Layer 6 of a small transformer language model trained on English Wikipedia (11 layers, counted from 0, width 128).
A neuron adds its activation times its output weights to the MLP's output. To switch it off is to set its activation to zero at one token and run the rest of the model.
A neuron's activation on a vector x is SiLU(gate . x) times (in . x), where the dot is the dot product.

Input weights of the MLP neurons that the questions are about. A number n stands for n times 0.0086.
n131 gate: 39 33 -51 -32 -16 -3 17 2 46 -28 15 7 -5 -32 -16 8 15 15 -31 19 -21 9 -36 10 -50 6 -10 38 10 -48 -18 22 7 -36 12 37 4 6 33 -11 45 -16 -4 21 -15 -1 -34 -13 -4 -11 -20 -21 -25 -2 31 21 -14 21 17 -10 -19 8 -48 -20 -28 27 7 19 -35 14 73 11 -3 22 -1 9 -5 -3 -31 -6 -6 1 7 -20 13 27 -5 -18 5 -16 21 -32 39 -39 2 9 10 69 -35 -17 0 35 -34 -48 11 14 42 21 9 -29 -18 9 -26 -20 15 12 2 -39 13 20 -10 5 -17 -21 -7 -18 46 29
n185 gate: -30 45 -5 1 3 -19 -41 -34 -18 20 -10 -12 1 -41 -1 16 -15 16 5 10 -14 -14 -8 -21 -8 -26 -22 -6 26 -18 -22 7 -17 29 29 15 -18 14 6 28 -32 0 6 8 5 -10 43 -6 14 39 20 -30 9 1 -25 32 -39 10 -6 -22 6 -33 -35 30 -6 9 -11 29 -6 1 -8 -26 56 -18 -1 5 3 -16 14 -24 -4 17 -41 9 -6 18 -18 -10 -20 7 9 23 -37 -10 14 -4 23 3 -13 26 0 34 -9 13 -22 40 33 -23 -37 -3 -13 16 -32 -34 -15 11 41 3 -13 -5 -4 -29 -14 10 64 26 -27 -10
n268 gate: -62 -28 6 7 -37 1 -20 -4 7 8 24 22 0 -27 -3 -14 -19 17 -14 64 -9 -27 -30 -40 11 -1 -32 -11 -34 -21 -38 13 -22 6 17 -24 25 44 -18 21 14 7 30 -17 51 33 -20 -22 -3 0 11 25 33 -25 -18 32 -1 21 14 7 32 -6 -38 -15 -34 -10 -7 16 2 -16 19 11 -24 15 -19 -5 4 -3 4 6 15 55 20 -27 16 -10 -22 28 34 30 -7 21 11 -6 -2 -53 11 -38 5 -19 -44 18 29 22 14 -14 48 -37 43 18 -10 -44 16 -14 -12 16 -17 12 -7 -32 -6 1 19 2 36 -27 -19 37
n273 gate: 6 8 14 18 6 5 -36 -36 -7 -2 -7 11 -35 20 18 9 -37 -38 8 31 16 -26 -24 -31 12 7 21 12 10 28 3 -48 30 -16 17 -23 33 -22 5 -38 -19 7 -7 -20 8 9 -14 29 25 7 -24 -27 60 -11 -33 -18 9 -17 41 29 17 -23 -9 -20 25 -39 8 -24 -33 42 1 1 -3 17 -4 -7 22 33 34 -20 -23 8 46 18 -24 -11 -37 39 -22 -4 7 -17 27 24 94 7 -3 28 16 -24 -16 1 9 -17 -10 -13 -7 -28 11 -6 4 4 -30 18 -15 32 9 -19 -25 14 -19 -1 13 -30 -6 -10 -21 -12
n283 gate: 24 67 -19 13 22 10 -32 18 21 0 9 27 3 19 -23 -19 14 14 -19 -12 -17 18 11 45 -12 17 14 29 10 -4 -30 10 -23 23 -19 55 -6 -18 -9 27 24 0 -8 1 -9 9 36 14 2 -17 31 -17 26 -15 -5 6 -48 -17 -1 17 -36 25 -4 -2 -27 14 39 -57 1 48 35 -3 -6 -23 -16 13 7 -20 37 31 4 -15 -45 -36 -22 10 -17 -18 -9 -18 54 30 34 -17 10 -37 -2 21 10 10 34 -13 27 -31 -1 11 -42 1 -36 24 -30 13 27 -1 -45 -6 11 37 9 23 -32 10 0 -8 -40 -12 16 34
n286 gate: 13 -25 -5 -68 2 24 -5 -37 -13 34 -3 36 -7 10 -45 10 -18 52 9 13 -17 -8 -10 10 6 20 10 -33 -8 6 -15 -22 -2 -23 -3 -24 -13 -13 -25 -25 35 -17 44 22 38 -6 50 4 51 -42 -2 -12 -2 8 -44 24 23 -17 25 -7 -41 12 -10 16 -30 -38 26 11 -48 -54 10 -46 39 9 43 -8 27 -1 28 29 59 -3 24 20 -52 -2 -63 28 38 -2 -38 13 6 -28 9 -31 20 -38 -41 21 -34 1 8 -60 28 16 -7 22 5 41 18 8 -5 -28 25 -2 -6 17 19 -19 -7 -19 6 69 -9 15 6 2
n314 gate: -27 -37 -8 -13 20 -73 39 -12 -5 -5 27 -5 -14 13 -25 -32 -51 -26 29 -28 22 -16 8 14 -46 -5 -4 -6 38 -9 15 -1 28 -17 35 67 -52 21 35 -2 -37 -13 24 -32 -26 -30 -19 23 22 16 -31 -53 -19 -13 -6 23 30 19 9 -6 -22 -21 17 28 -28 19 49 -26 -22 13 3 8 36 -23 14 18 9 -39 -17 26 -32 21 2 -10 -12 11 17 -1 -5 -43 30 18 6 -15 1 -9 -4 -27 -37 -41 28 45 -20 17 -28 -18 -8 56 -8 12 22 -16 -24 -16 -28 -35 46 10 -35 13 -9 88 -35 -10 28 10 23 9
n131 in: -10 12 -12 -23 19 -1 29 40 -54 3 -4 9 -14 8 -9 3 -2 3 -3 0 23 40 53 17 -64 -4 -27 32 19 1 -1 -24 15 -1 -2 -1 -53 1 19 5 54 -22 42 -47 33 -17 1 -1 -15 -20 -6 -3 -10 6 22 -11 7 -37 -23 -10 -43 -7 -34 41 -6 21 11 -34 7 -28 22 5 18 -16 -5 -5 13 1 23 25 -10 12 -12 -5 14 24 -11 24 -22 -12 57 5 37 -7 44 -11 -8 -15 -32 -1 5 2 4 25 10 2 -4 14 3 -19 -17 14 -23 -21 1 -6 2 -14 3 8 6 20 34 42 40 -10 28 13
n185 in: -11 -26 9 -2 18 -32 -11 -18 -9 9 4 -25 16 -3 -8 -20 13 40 9 5 -31 28 15 5 8 -10 26 5 7 16 10 -29 -1 -4 -32 13 1 6 -21 -11 38 -6 14 1 32 -10 -7 11 3 -19 -37 11 20 12 -40 7 -49 -3 -24 -6 53 -17 3 -5 -2 -9 -13 0 12 25 35 34 5 15 4 2 -54 14 -14 20 20 -23 -32 -20 -23 -42 13 -22 -5 15 -3 -20 -17 15 -35 -8 32 36 8 -23 -63 -21 6 -13 -9 -50 -20 -31 -26 35 6 33 -14 8 32 5 8 -33 -4 -50 22 37 -2 -19 -9 -27 -11 17
n268 in: 1 -9 -36 -11 0 -3 -38 -28 -1 -25 7 14 5 -11 -2 10 13 -8 -5 22 20 -5 21 41 -7 14 -22 -33 22 -31 34 -20 25 -12 7 -17 18 -13 10 13 -41 -8 -27 -53 19 -13 -8 11 -27 -6 17 7 -45 26 -20 4 8 21 -24 -32 36 -11 4 28 -14 -17 -21 2 25 -10 0 -7 7 13 31 -14 13 -26 5 -20 -31 -38 -42 12 2 -41 -1 -22 21 19 10 -32 -17 -21 44 52 1 28 -17 -9 1 38 19 -24 -9 -9 -36 5 25 23 -30 20 17 -9 7 -29 4 -43 5 -18 -14 11 -2 9 2 -4 -27 27
n273 in: -9 30 -16 20 -8 40 -6 3 5 -16 -20 4 14 -2 11 4 -7 -33 17 -4 30 -5 11 30 13 -11 5 2 8 -11 -15 -9 -11 27 -23 4 19 -47 -14 -10 -13 42 -39 22 1 -14 33 -46 -9 -57 40 36 -15 -18 35 -9 -6 -6 13 -7 5 5 -27 2 15 57 8 -2 23 -14 37 39 -23 14 -8 -18 2 -18 20 21 21 14 -17 -23 -8 -6 -41 -12 -24 -6 8 5 -17 -22 33 24 13 4 21 -9 20 37 -30 -31 -8 -1 -19 -1 30 -6 -18 -1 2 -3 38 9 22 -19 -16 29 -18 -9 -11 -30 -25 -5 -16 29
n283 in: 0 -7 64 -23 -35 -25 21 14 38 1 42 -16 14 -19 12 -14 22 5 17 30 -23 25 -44 -60 16 19 31 -3 46 7 1 -20 20 -9 24 32 -21 -31 -10 -2 -11 6 33 -23 -1 -15 21 24 24 -33 -20 13 -9 49 -33 -32 20 -10 -33 -30 9 29 23 -17 -42 34 44 -12 2 -13 -6 30 -17 -13 5 28 50 30 24 1 8 44 -9 36 -31 17 -48 -8 -16 -3 11 33 -18 16 0 -3 20 -5 -5 -14 -25 -20 48 62 35 5 20 10 14 -37 14 4 24 -4 1 22 -28 2 -13 -9 24 -12 17 22 33 -10 5 -15
n286 in: 29 25 15 43 -10 10 4 -13 19 -33 -9 25 16 -7 40 61 -43 13 -5 -29 -19 9 -36 4 22 20 -9 -25 9 52 23 -35 5 -26 -41 -46 -23 14 -20 34 36 -1 -28 -56 -35 -5 7 -4 -11 28 18 -22 -31 -5 -17 -15 -5 9 24 48 17 53 45 -2 24 12 9 -22 -2 -18 -15 -19 19 23 -13 -7 26 16 2 -6 23 24 23 28 4 -13 -1 2 41 -5 -16 -19 37 35 31 3 -16 -1 40 -40 12 -4 49 5 26 -23 6 0 13 3 -2 -6 6 -20 7 -15 5 9 -8 -9 -32 48 11 2 -7 -45 -47 -15
n314 in: 28 -34 11 -35 -41 -12 44 1 -19 7 4 -38 -43 8 -38 -27 4 5 31 2 -36 -4 36 -15 38 -30 -6 -8 1 28 35 -8 7 -27 -21 -27 32 -14 -19 14 1 -3 10 -26 13 -34 0 -2 -10 23 -14 12 12 -38 27 45 25 -9 1 23 -18 30 -4 4 -7 11 -3 30 41 -2 -35 -11 -1 -13 12 42 11 20 -52 -4 -7 -2 4 7 48 -14 -2 -11 -17 24 17 7 -42 -9 15 -7 -2 -3 -7 -12 -7 3 -20 11 -45 -3 18 -26 -15 27 23 -22 -43 5 37 15 -18 5 -7 -21 18 17 19 8 -11 -38 5 23

Output weights of the MLP neurons that the questions are about. A number n stands for n times 0.006.
n131: -69 -1 16 8 -13 8 16 -17 -17 -39 -24 11 1 -29 -15 35 -2 -10 12 -1 18 -13 7 -22 15 10 -16 -21 -23 36 48 -21 24 8 -18 7 36 38 -8 -28 1 -7 -11 3 -8 16 -6 -36 62 -25 40 2 11 -6 -12 -7 22 16 4 32 6 0 44 -16 45 39 -27 30 16 29 -34 8 27 27 6 0 11 -48 -12 -6 28 14 28 -8 -23 46 -17 44 5 -22 -23 1 -46 25 -35 -25 5 -33 7 9 -36 -1 -45 47 40 30 26 -7 -24 52 9 1 -35 4 -39 5 12 12 41 -53 8 -2 -1 -44 -16 -28 15 -29
n185: 52 -29 -46 17 27 16 -9 -47 3 21 18 30 -10 34 19 -2 27 -9 13 10 10 -7 -27 -31 19 11 6 17 10 -26 7 1 18 14 30 22 -9 -20 -22 18 70 -35 -19 29 20 20 30 2 -11 6 57 -16 15 -10 -39 -11 -31 -9 14 29 -4 -14 -7 3 5 -24 30 -21 18 18 -1 17 15 -37 15 -31 11 -11 19 53 7 5 -7 4 24 -9 8 61 -49 -2 1 -42 -20 18 -4 -5 -16 -25 -16 10 -60 3 -21 2 -3 37 -22 -29 -35 -39 7 -7 -1 -46 18 -14 -46 -4 15 29 -41 -5 -18 -2 -4 15 28 -17
n268: 30 -18 16 -30 -8 1 -25 -2 2 -17 27 17 14 -25 1 -1 33 -25 31 -53 23 51 -11 -27 23 5 -16 -7 15 -16 11 27 -22 -29 20 25 1 -40 -1 32 26 -25 10 -22 12 22 11 -12 45 52 1 14 41 -18 -8 -39 -20 -18 -1 35 -11 15 10 17 -14 -2 -12 5 27 -24 -5 8 0 35 -12 -17 94 -17 -24 15 20 -30 27 6 25 12 13 1 -72 -5 -8 13 15 7 35 -24 -1 -21 2 -1 32 -2 13 -38 27 -1 17 7 -27 -6 -2 40 -10 19 0 -22 1 34 -15 -6 15 1 11 1 14 11 11 -18
n273: -40 17 -2 -36 30 8 -6 -24 17 -1 8 -29 -22 -49 12 12 -42 -13 17 2 5 11 7 -29 -12 -8 9 -4 7 4 -24 38 2 -29 3 -5 -1 5 -51 23 -56 23 31 6 4 -13 -36 -8 12 -32 -12 -9 19 -38 -10 -16 14 19 17 -10 21 -36 4 68 -32 13 -2 -5 -10 -24 -13 31 -13 -1 57 7 -19 -1 65 -19 -9 20 -30 29 12 -11 22 -3 31 23 -39 -16 31 -35 12 38 22 2 16 8 -7 34 49 -16 -34 -50 4 -29 -2 0 -20 -1 11 -10 25 2 32 -5 -41 29 -1 9 19 26 1 -58 10 4
n283: 2 -27 37 -23 -53 45 -18 -15 -15 30 5 -15 42 6 -3 -53 28 -17 -18 20 -66 9 10 26 5 12 -8 23 8 61 -24 -18 18 -1 12 -21 -19 14 43 22 35 -58 0 -12 51 42 -29 -13 15 -10 2 18 39 21 28 -9 14 -31 -36 4 7 -37 -6 5 -37 12 -20 12 5 -1 -30 35 5 23 8 -10 13 -24 -17 20 7 -25 7 22 41 -58 -52 -11 17 25 -4 -21 39 33 -42 -3 60 14 16 -17 3 13 1 -20 20 0 52 -1 33 -20 -7 -31 -61 -30 6 11 -19 68 12 25 5 -8 43 2 31 -17 14 37
n286: 22 9 -10 -26 -21 -31 12 4 11 28 0 -4 7 -62 -19 -56 13 -9 -1 4 28 -21 -19 -29 -47 -20 30 1 20 -35 8 -2 -9 -4 8 15 -30 -33 1 -17 3 -27 19 -40 -11 15 16 -25 -13 -15 16 29 18 -15 33 30 36 18 8 -9 -34 4 21 -14 -36 2 14 -9 65 -10 54 -21 -23 10 -52 -13 2 28 58 -38 -8 -5 -29 14 4 -19 -31 45 -35 39 52 -6 -5 38 9 15 -22 -45 -57 -15 -30 -21 -45 39 20 -9 0 29 -13 -16 -32 6 -11 44 -1 46 -6 -46 -12 1 -6 -30 17 -11 -8 0 -7 52
n314: 31 -16 13 24 16 13 2 -12 -60 -3 29 -10 5 16 -2 36 50 12 10 -22 -3 4 29 -15 1 -42 4 -36 -34 16 -41 -9 -50 -12 39 9 16 -2 7 2 7 60 34 -6 16 -4 -20 -14 -26 -3 13 33 -31 -39 -4 26 -4 -36 9 -40 -29 1 -5 -11 -9 49 44 44 -1 -14 41 -27 1 -39 54 9 -14 6 8 52 0 3 11 -15 -10 22 -4 -27 41 69 -33 14 29 -16 14 19 -5 26 39 -14 -16 -13 -64 -6 27 45 14 -31 -4 -51 -15 46 2 13 -10 -12 17 -9 -13 -3 3 -2 28 -2 -5 -33 -36 9

Each question names a token from some text and the token that comes next. It shows the vector x that enters the MLP there. A number n stands for n times 0.024.

Then comes g, the gradient of the next token's log-probability with respect to the MLP's output, scaled to length 1. A neuron's effect is roughly proportional to its activation times (output weights . g). A number n stands for n times 0.004.

"ra", then "id"
x: -1 -27 31 -15 -3 -27 23 0 -16 26 1 -5 -30 -32 18 9 42 -8 11 8 -8 18 15 16 -43 -2 19 1 46 5 8 -32 -38 18 28 22 37 -40 13 7 -16 -41 4 -2 -45 -19 21 -37 -7 21 -41 5 -15 -2 12 -3 19 -3 -7 -16 -18 -3 5 3 26 -11 -37 16 12 -18 -3 -12 14 -16 -18 0 -19 1 -4 23 19 -2 6 -40 74 -2 35 10 1 1 12 18 45 -6 -17 -1 5 13 50 -1 10 8 -15 -24 -30 17 22 26 -3 -1 2 10 -2 -32 1 0 -14 -15 22 -23 18 -12 43 -19 -39 21 28 -26
g: -12 17 8 -13 -6 20 16 -8 3 0 -7 9 15 28 -26 13 17 -7 -15 -40 26 8 -39 19 -16 -6 9 36 11 -19 -18 12 -59 1 -20 43 -33 -22 -11 22 24 -4 -10 -26 -23 -2 -9 -14 0 33 -1 20 -24 -14 20 -18 -7 40 17 -15 5 9 8 33 12 10 13 -21 -7 29 -14 40 51 13 21 20 24 0 51 17 -37 -44 -25 18 13 -1 -11 17 -28 -18 27 -7 5 -3 17 5 45 11 -2 25 -14 -1 -37 8 -2 -31 13 23 20 -25 49 -11 -17 -20 -15 31 37 12 -29 -17 4 26 -11 -33 -3 23 -20 -24
Switching off which neuron hurts the next token most? n286

"in", then "ally"
x: 27 -8 11 23 51 -50 2 -1 -27 -34 -24 -6 -23 -46 -5 -12 23 1 6 4 -41 -13 24 23 -31 -11 -26 32 -17 20 22 -16 -32 6 -7 1 16 -7 22 6 -58 -20 -18 17 -45 1 35 -8 -39 13 -33 19 -12 21 0 -9 6 -9 5 32 -13 5 -18 -18 -3 9 -33 4 24 20 1 -14 -27 2 -10 -14 -14 1 -15 -1 -17 21 -10 17 39 33 19 44 34 -8 16 0 40 15 -20 9 -11 -15 4 5 18 -16 5 -12 41 18 -25 30 1 -21 -1 11 -7 16 34 -2 6 62 12 2 -16 -30 3 -31 -2 2 -27 -16
g: -17 20 -6 11 -5 21 22 -4 -29 42 -3 40 16 -12 2 18 12 22 -5 -20 43 -3 -33 -29 -4 21 -11 17 4 13 -29 -10 -16 31 2 55 -4 13 -52 -23 -10 9 -12 3 -1 -32 -15 -38 29 -28 -20 -4 41 13 -8 -8 -24 -12 -17 -11 -22 5 -4 31 12 -2 17 8 6 16 -14 -34 0 -5 30 1 10 32 -30 -45 -28 11 26 11 -5 -6 -20 39 12 36 12 -42 11 -4 -5 9 11 -17 1 -20 24 55 4 31 10 -8 -19 3 -5 14 -17 -21 -42 -17 8 2 22 -8 -37 41 24 -18 -54 -3 -13 -12 11 -16
Switching off which neuron hurts the next token most? n273

"p", then "ed"
x: 6 -3 -11 41 31 -18 -8 -26 23 -8 -13 4 -16 -23 68 -29 30 6 5 13 3 -2 20 -4 -38 -20 1 -13 22 37 -32 -32 -16 -6 2 36 21 1 -9 23 -24 -17 -66 -18 -22 -11 2 -7 -19 -18 15 17 7 23 25 0 9 21 -29 0 1 -18 10 9 -32 -8 11 -16 4 8 -7 -27 -5 -36 5 -15 -3 -8 10 -38 3 20 14 -6 5 20 4 -17 -10 -24 24 -5 29 -36 -41 -2 4 1 4 -19 14 9 3 -10 -6 -65 6 21 27 -21 -17 38 3 -22 18 12 -14 33 -8 -3 -38 -22 31 34 -28 79 -18 17
g: 4 35 -22 -2 -14 -49 30 -8 -1 -44 6 8 1 -3 20 0 -17 34 24 9 26 13 -5 23 -10 -47 -26 -11 33 33 -20 51 8 -8 14 0 29 28 6 8 -4 -7 18 -8 -9 -1 16 29 -23 3 -3 16 22 4 10 -20 4 -19 12 -2 22 34 12 -24 -1 2 12 -26 19 36 -14 24 0 -9 -62 3 11 -33 -55 -12 24 -30 -5 -31 13 2 -62 -5 14 13 11 19 19 -17 -37 22 -3 22 -20 -3 2 11 45 15 17 8 38 7 -35 7 0 -10 -13 -12 12 10 -20 9 -58 -22 18 -17 19 21 -5 -13 8 18
Switching off which neuron hurts the next token most? n314

"ill", then "on"
x: -23 -16 -15 14 20 -30 1 -18 30 -17 -11 -3 29 -14 -11 7 57 -4 -7 18 6 9 -16 15 -73 -2 -10 -23 29 18 -3 -2 22 -6 39 -12 -6 -10 28 16 -13 -31 1 -1 0 -16 -5 13 -33 18 8 24 -1 19 -9 21 28 -19 8 3 -7 -4 -29 -22 -14 -6 -38 28 17 -48 14 18 -8 -12 -19 -3 -49 -9 9 -10 -31 5 -18 -21 50 39 -5 39 44 -11 -27 -8 34 -12 -14 -32 -31 -25 6 31 10 -5 29 -14 24 -3 1 -10 10 -12 -13 6 -8 6 20 31 -2 17 -3 -7 7 -2 24 -16 13 -52 -14 -19
g: -8 -51 -54 -4 -39 15 10 -33 11 1 -13 -9 22 -28 -25 5 0 5 7 -1 21 -27 -6 -11 21 27 7 -11 9 -17 9 -36 -9 -1 5 -27 -17 4 -4 32 -25 -29 4 -1 19 6 -32 -15 14 -20 -1 14 -19 -8 7 -17 0 57 28 36 1 -5 -3 0 -5 12 21 7 -22 -23 -47 56 -13 11 -35 -5 15 -39 -17 -12 -6 8 27 1 -29 -6 39 0 -7 -7 -12 1 -30 1 19 11 13 -7 -49 -43 -32 -21 5 -13 12 35 -34 -18 3 -8 40 14 8 -53 7 -8 -27 -15 6 4 3 -8 37 12 -25 6 46 1
Which neuron, switched off, raises the next token's probability most? n314

"ring", then "ta"
x: -12 -7 25 -17 -11 -28 26 4 -6 -32 -6 -8 -5 -9 61 -28 28 0 -3 32 10 35 14 14 -47 6 -16 -7 9 41 6 2 15 22 -14 13 26 -11 -28 -2 -9 9 -34 6 6 -31 -6 -35 11 20 -2 13 -8 16 24 45 16 -29 -28 -13 21 9 -10 -21 4 -15 -13 7 3 11 13 -18 -3 -21 -14 33 -24 6 1 -25 1 -28 -55 -35 27 35 -19 3 25 -11 22 -14 39 -25 -9 2 -28 -7 -23 13 53 -11 23 -9 6 -8 5 22 -7 -15 -40 65 -9 -24 -5 -9 -16 -25 18 -29 -20 6 14 25 -25 2 -31 -16
g: -6 1 12 -1 26 -4 16 4 -4 -16 -20 50 -5 4 -2 4 20 19 38 -46 -17 27 -29 24 -10 13 25 -8 -30 14 -14 1 -6 -25 -4 -15 19 -12 3 3 0 3 6 -15 -8 4 11 2 10 16 24 -33 -6 20 -31 39 -1 -15 -11 15 24 22 -23 27 19 16 -13 0 34 10 -25 -31 -12 -4 47 -24 0 15 2 -3 18 -20 26 -24 9 -35 26 -6 14 25 23 24 -15 5 -26 -5 -7 31 -10 -4 35 16 -15 39 21 -45 -12 -17 -1 11 39 29 69 1 -20 69 22 19 10 9 2 47 7 -37 -31 -10 21 -16
Which two neurons, each switched off alone, lower its probability most, in order? n131, n283

" ", then "land"
x: 1 -7 69 -6 10 4 16 -7 2 -27 -62 -1 32 4 18 -47 -7 31 -19 17 -20 12 0 11 -36 -16 11 -37 16 -13 2 3 3 -10 10 28 22 3 4 7 -34 11 24 39 9 -6 12 -1 -12 49 -16 28 -1 13 3 -4 4 -33 -3 22 15 -5 27 -27 -20 3 -27 -7 -19 12 6 11 -2 -5 10 -11 -26 -16 23 -17 11 -51 0 3 0 -6 -22 -14 40 -1 41 14 42 -26 8 -2 2 -20 -2 14 42 9 52 -8 -13 -49 -2 2 -16 -21 5 15 19 11 0 27 3 10 0 -34 -3 -3 12 -7 -6 40 15 -16
g: -7 1 -7 -11 2 30 -5 -6 42 13 15 23 2 -2 18 -15 37 56 1 -10 3 6 8 23 -45 -10 18 -8 -35 -48 -8 -7 4 25 -18 -32 22 1 -20 -2 4 -26 0 30 -4 10 12 12 24 2 -25 -33 8 3 -10 41 -6 7 26 6 -27 8 10 0 -17 -44 5 -18 37 2 -11 -8 -28 65 -24 12 -2 21 16 41 20 14 -11 35 -1 33 6 -13 -20 -10 -12 19 -10 -7 -2 19 -9 -21 21 -6 -6 1 19 43 15 21 -24 -73 -10 -26 45 -34 -6 27 36 -22 20 3 31 -17 -22 6 5 16 16 -1 0 -11
Which neuron, switched off, raises the next token's probability most? n283

" Col", then "d"
x: 12 -36 5 29 20 -31 -19 -30 -23 -5 -22 4 23 -9 33 13 18 -2 -21 20 -17 16 20 -30 -28 -20 -1 -31 32 5 28 -8 -34 -1 19 -5 -4 -10 24 21 -19 -16 15 -7 -4 -11 32 9 -2 -19 -15 13 -5 28 -4 -17 -18 -24 -3 -6 53 1 2 9 29 -8 -32 6 15 -21 -5 24 6 -32 16 -17 -51 -27 9 0 -11 -16 13 13 17 15 2 -4 29 -12 31 -33 19 -45 -17 -24 -24 -25 10 2 42 -21 -8 -20 28 -16 6 -36 -16 -11 9 22 -14 4 43 31 13 44 16 -20 -13 -22 25 3 3 -29 12 -22
g: -2 5 32 -13 -2 -14 12 -28 -14 23 -16 -4 -38 -3 -1 23 -10 13 14 3 -34 -9 39 -2 42 -35 24 4 -1 -25 2 12 8 3 17 18 11 -24 -16 -5 -6 54 8 22 -30 10 44 -35 -21 18 0 10 -33 17 34 -10 16 -43 -16 -11 8 -2 25 -27 1 6 -27 -21 -42 -8 26 -30 6 -22 27 3 -28 -19 21 1 -12 -15 49 -15 -1 2 -38 -11 9 -8 7 45 44 56 0 -36 5 4 35 17 15 -23 -5 0 -2 -1 4 -27 29 -16 0 -22 -19 -26 36 -10 -25 -16 11 34 23 -16 27 -5 -35 15 14 -4
Switching off which neuron hurts the next token most? n314

"it", then "ant"
x: 8 -43 35 3 16 -51 -7 -15 -12 -20 -3 17 -12 -31 25 -44 38 -10 44 -3 -17 35 4 -19 -33 8 -25 26 31 16 13 -28 -7 23 -4 26 -1 -7 8 5 20 -1 -1 -2 27 -11 3 -16 34 22 -5 3 19 26 -2 -32 -8 -25 -2 22 -4 39 23 25 -36 -5 -42 33 -4 -7 0 -27 14 -12 16 -13 -20 -4 -24 -39 -1 2 -22 -4 9 -7 -23 33 61 -24 -22 0 40 20 -8 -17 -30 -33 31 21 13 0 12 -1 -3 33 5 -24 -59 -10 -30 34 9 -35 2 -15 -7 11 12 25 -4 -5 2 10 -11 5 -2 -8
g: 42 13 -26 -4 41 -9 -21 -32 5 -38 -3 -61 34 -3 20 20 35 -22 -20 -2 -23 -26 -30 -3 10 -2 7 -5 9 -29 -13 -40 20 -2 -19 18 -18 0 4 14 9 -18 -24 -28 55 -2 18 18 15 31 19 63 -37 12 -38 -39 -32 3 11 16 -20 3 19 -4 -12 15 -37 14 0 19 -9 25 0 17 -17 -20 25 21 20 11 -1 28 -10 14 -19 35 -22 2 1 1 22 -32 29 16 12 9 8 -22 -20 19 -33 9 21 -10 8 -3 -15 -1 0 -14 -10 -7 -26 -15 -24 43 2 4 47 3 -18 12 11 -27 -7 -2 -25 -13
Which neuron, switched off, raises the next token's probability most? n273

"co", then "ke"
x: 4 -18 -19 31 -5 -9 34 -11 -4 -5 -35 -3 -28 -11 -22 -16 -4 -18 -2 13 2 15 1 -35 -5 26 26 -24 44 -16 4 -35 -30 7 17 -26 24 -39 1 22 -39 -52 11 16 24 -26 49 -12 6 2 -5 -7 -16 1 16 -27 -3 -40 -21 -24 16 -11 1 1 -29 -3 -37 31 -12 -34 -7 -24 -3 -3 29 -11 -45 -15 -2 0 -36 -5 5 -4 31 8 6 -21 25 5 12 -6 21 8 -21 -37 -50 -8 23 12 -14 -24 13 0 6 -6 7 -49 7 -31 -7 -13 22 15 -19 -17 1 2 8 -39 40 3 16 4 3 28 -5 3
g: 11 -7 26 1 15 -14 28 14 17 -23 -48 6 8 15 -25 15 24 19 5 5 -9 8 -14 -6 64 -30 11 23 29 -29 15 -19 -6 17 5 -20 31 -8 -27 -4 -28 11 -42 -32 -8 -4 -6 16 -5 -2 -5 15 11 16 3 50 0 5 1 -11 -50 -40 0 -9 40 -20 29 -19 -1 -8 52 8 -8 20 14 12 55 -25 -1 -25 -23 9 20 5 1 9 -23 17 -5 11 52 -9 -28 15 -11 15 -14 -11 -40 -7 3 24 -22 7 -2 32 32 22 14 -28 -42 -24 19 6 9 -1 -11 -39 6 -43 0 -35 -14 -9 10 20 -9 14
Which neuron, switched off, raises the next token's probability most? n273

" school", then "house"
x: 13 -11 56 13 -25 -4 37 -25 25 -27 -25 -14 3 4 -6 9 -55 -12 -11 9 10 13 45 -8 -27 -33 -1 16 12 14 10 -7 -13 48 13 31 3 -7 -12 18 -7 0 16 36 -29 -19 -3 4 4 23 -26 12 -14 13 -11 7 8 -20 19 -20 41 9 -6 -18 -24 -18 -22 15 -14 -32 25 14 2 4 -5 -13 -44 -3 23 -37 -14 -22 -29 -1 -7 12 -36 -20 19 -28 -2 3 79 1 -13 -44 -11 -27 23 -1 4 -2 22 1 25 20 14 5 9 -7 -18 -3 -12 -9 16 1 -31 16 -1 -14 34 -31 27 30 12 7 -16 12
g: -25 29 15 -34 -4 55 -9 32 29 17 -10 7 34 19 -17 -26 12 -13 -4 -5 -26 6 17 -9 -42 9 -5 -16 25 14 28 -5 59 -15 7 7 6 14 7 -6 4 -35 6 -3 37 8 -22 23 -59 24 -16 -13 0 12 -24 22 23 13 14 9 -14 -8 0 16 7 -27 -24 27 11 33 -17 41 -27 45 -11 -12 14 14 25 33 14 -20 -12 -3 -39 5 -30 2 11 3 -22 -3 40 21 32 13 -3 -43 -6 5 27 33 -7 5 -8 -4 -21 24 -44 -17 -37 6 -9 -29 6 12 5 5 -39 -6 -23 5 -15 -7 -11 14 24 -31
Which neuron, switched off, raises the next token's probability most? n283

"es", then "."
x: -54 13 29 16 22 -15 6 -5 -41 -23 -27 -1 -11 -5 31 1 -15 14 -3 36 1 21 7 5 22 16 -10 -53 21 19 19 -18 29 2 -11 -5 9 13 -1 -52 -22 -47 3 0 -36 12 -1 -19 -3 -6 -32 12 -29 18 39 -38 4 -8 -32 25 29 -11 4 -23 -46 18 -19 -2 -18 -37 7 11 -6 -28 10 -6 -24 15 4 -32 -27 35 -23 -17 20 37 39 -20 30 -16 -11 -5 11 -15 -13 -23 26 -13 -32 19 3 -16 -10 -14 -12 -37 -16 -33 33 0 -13 2 -13 9 8 24 -11 0 40 4 -32 -28 32 -18 -11 15 -9 14
g: -43 23 -9 27 27 3 4 -28 -15 -28 11 16 -3 -13 -14 33 -14 -8 -8 -16 12 -2 39 -54 9 4 4 -13 3 6 -3 -8 16 41 27 -25 13 32 -52 -40 -7 21 26 2 0 -40 -4 35 -4 -2 -19 -21 -39 -15 10 14 5 -11 27 13 -2 35 -26 -43 -29 -6 -19 -30 1 -3 10 -1 4 -20 11 12 -22 2 9 11 5 -31 17 30 -29 19 0 -29 10 21 -35 -12 -9 -9 3 12 -18 7 -20 0 -43 0 -6 -11 2 6 22 -18 -23 38 -3 16 19 -41 -9 -23 8 -30 -20 -16 41 -10 -17 -15 -3 -46 -16 -63
Switching off which neuron hurts the next token most? n314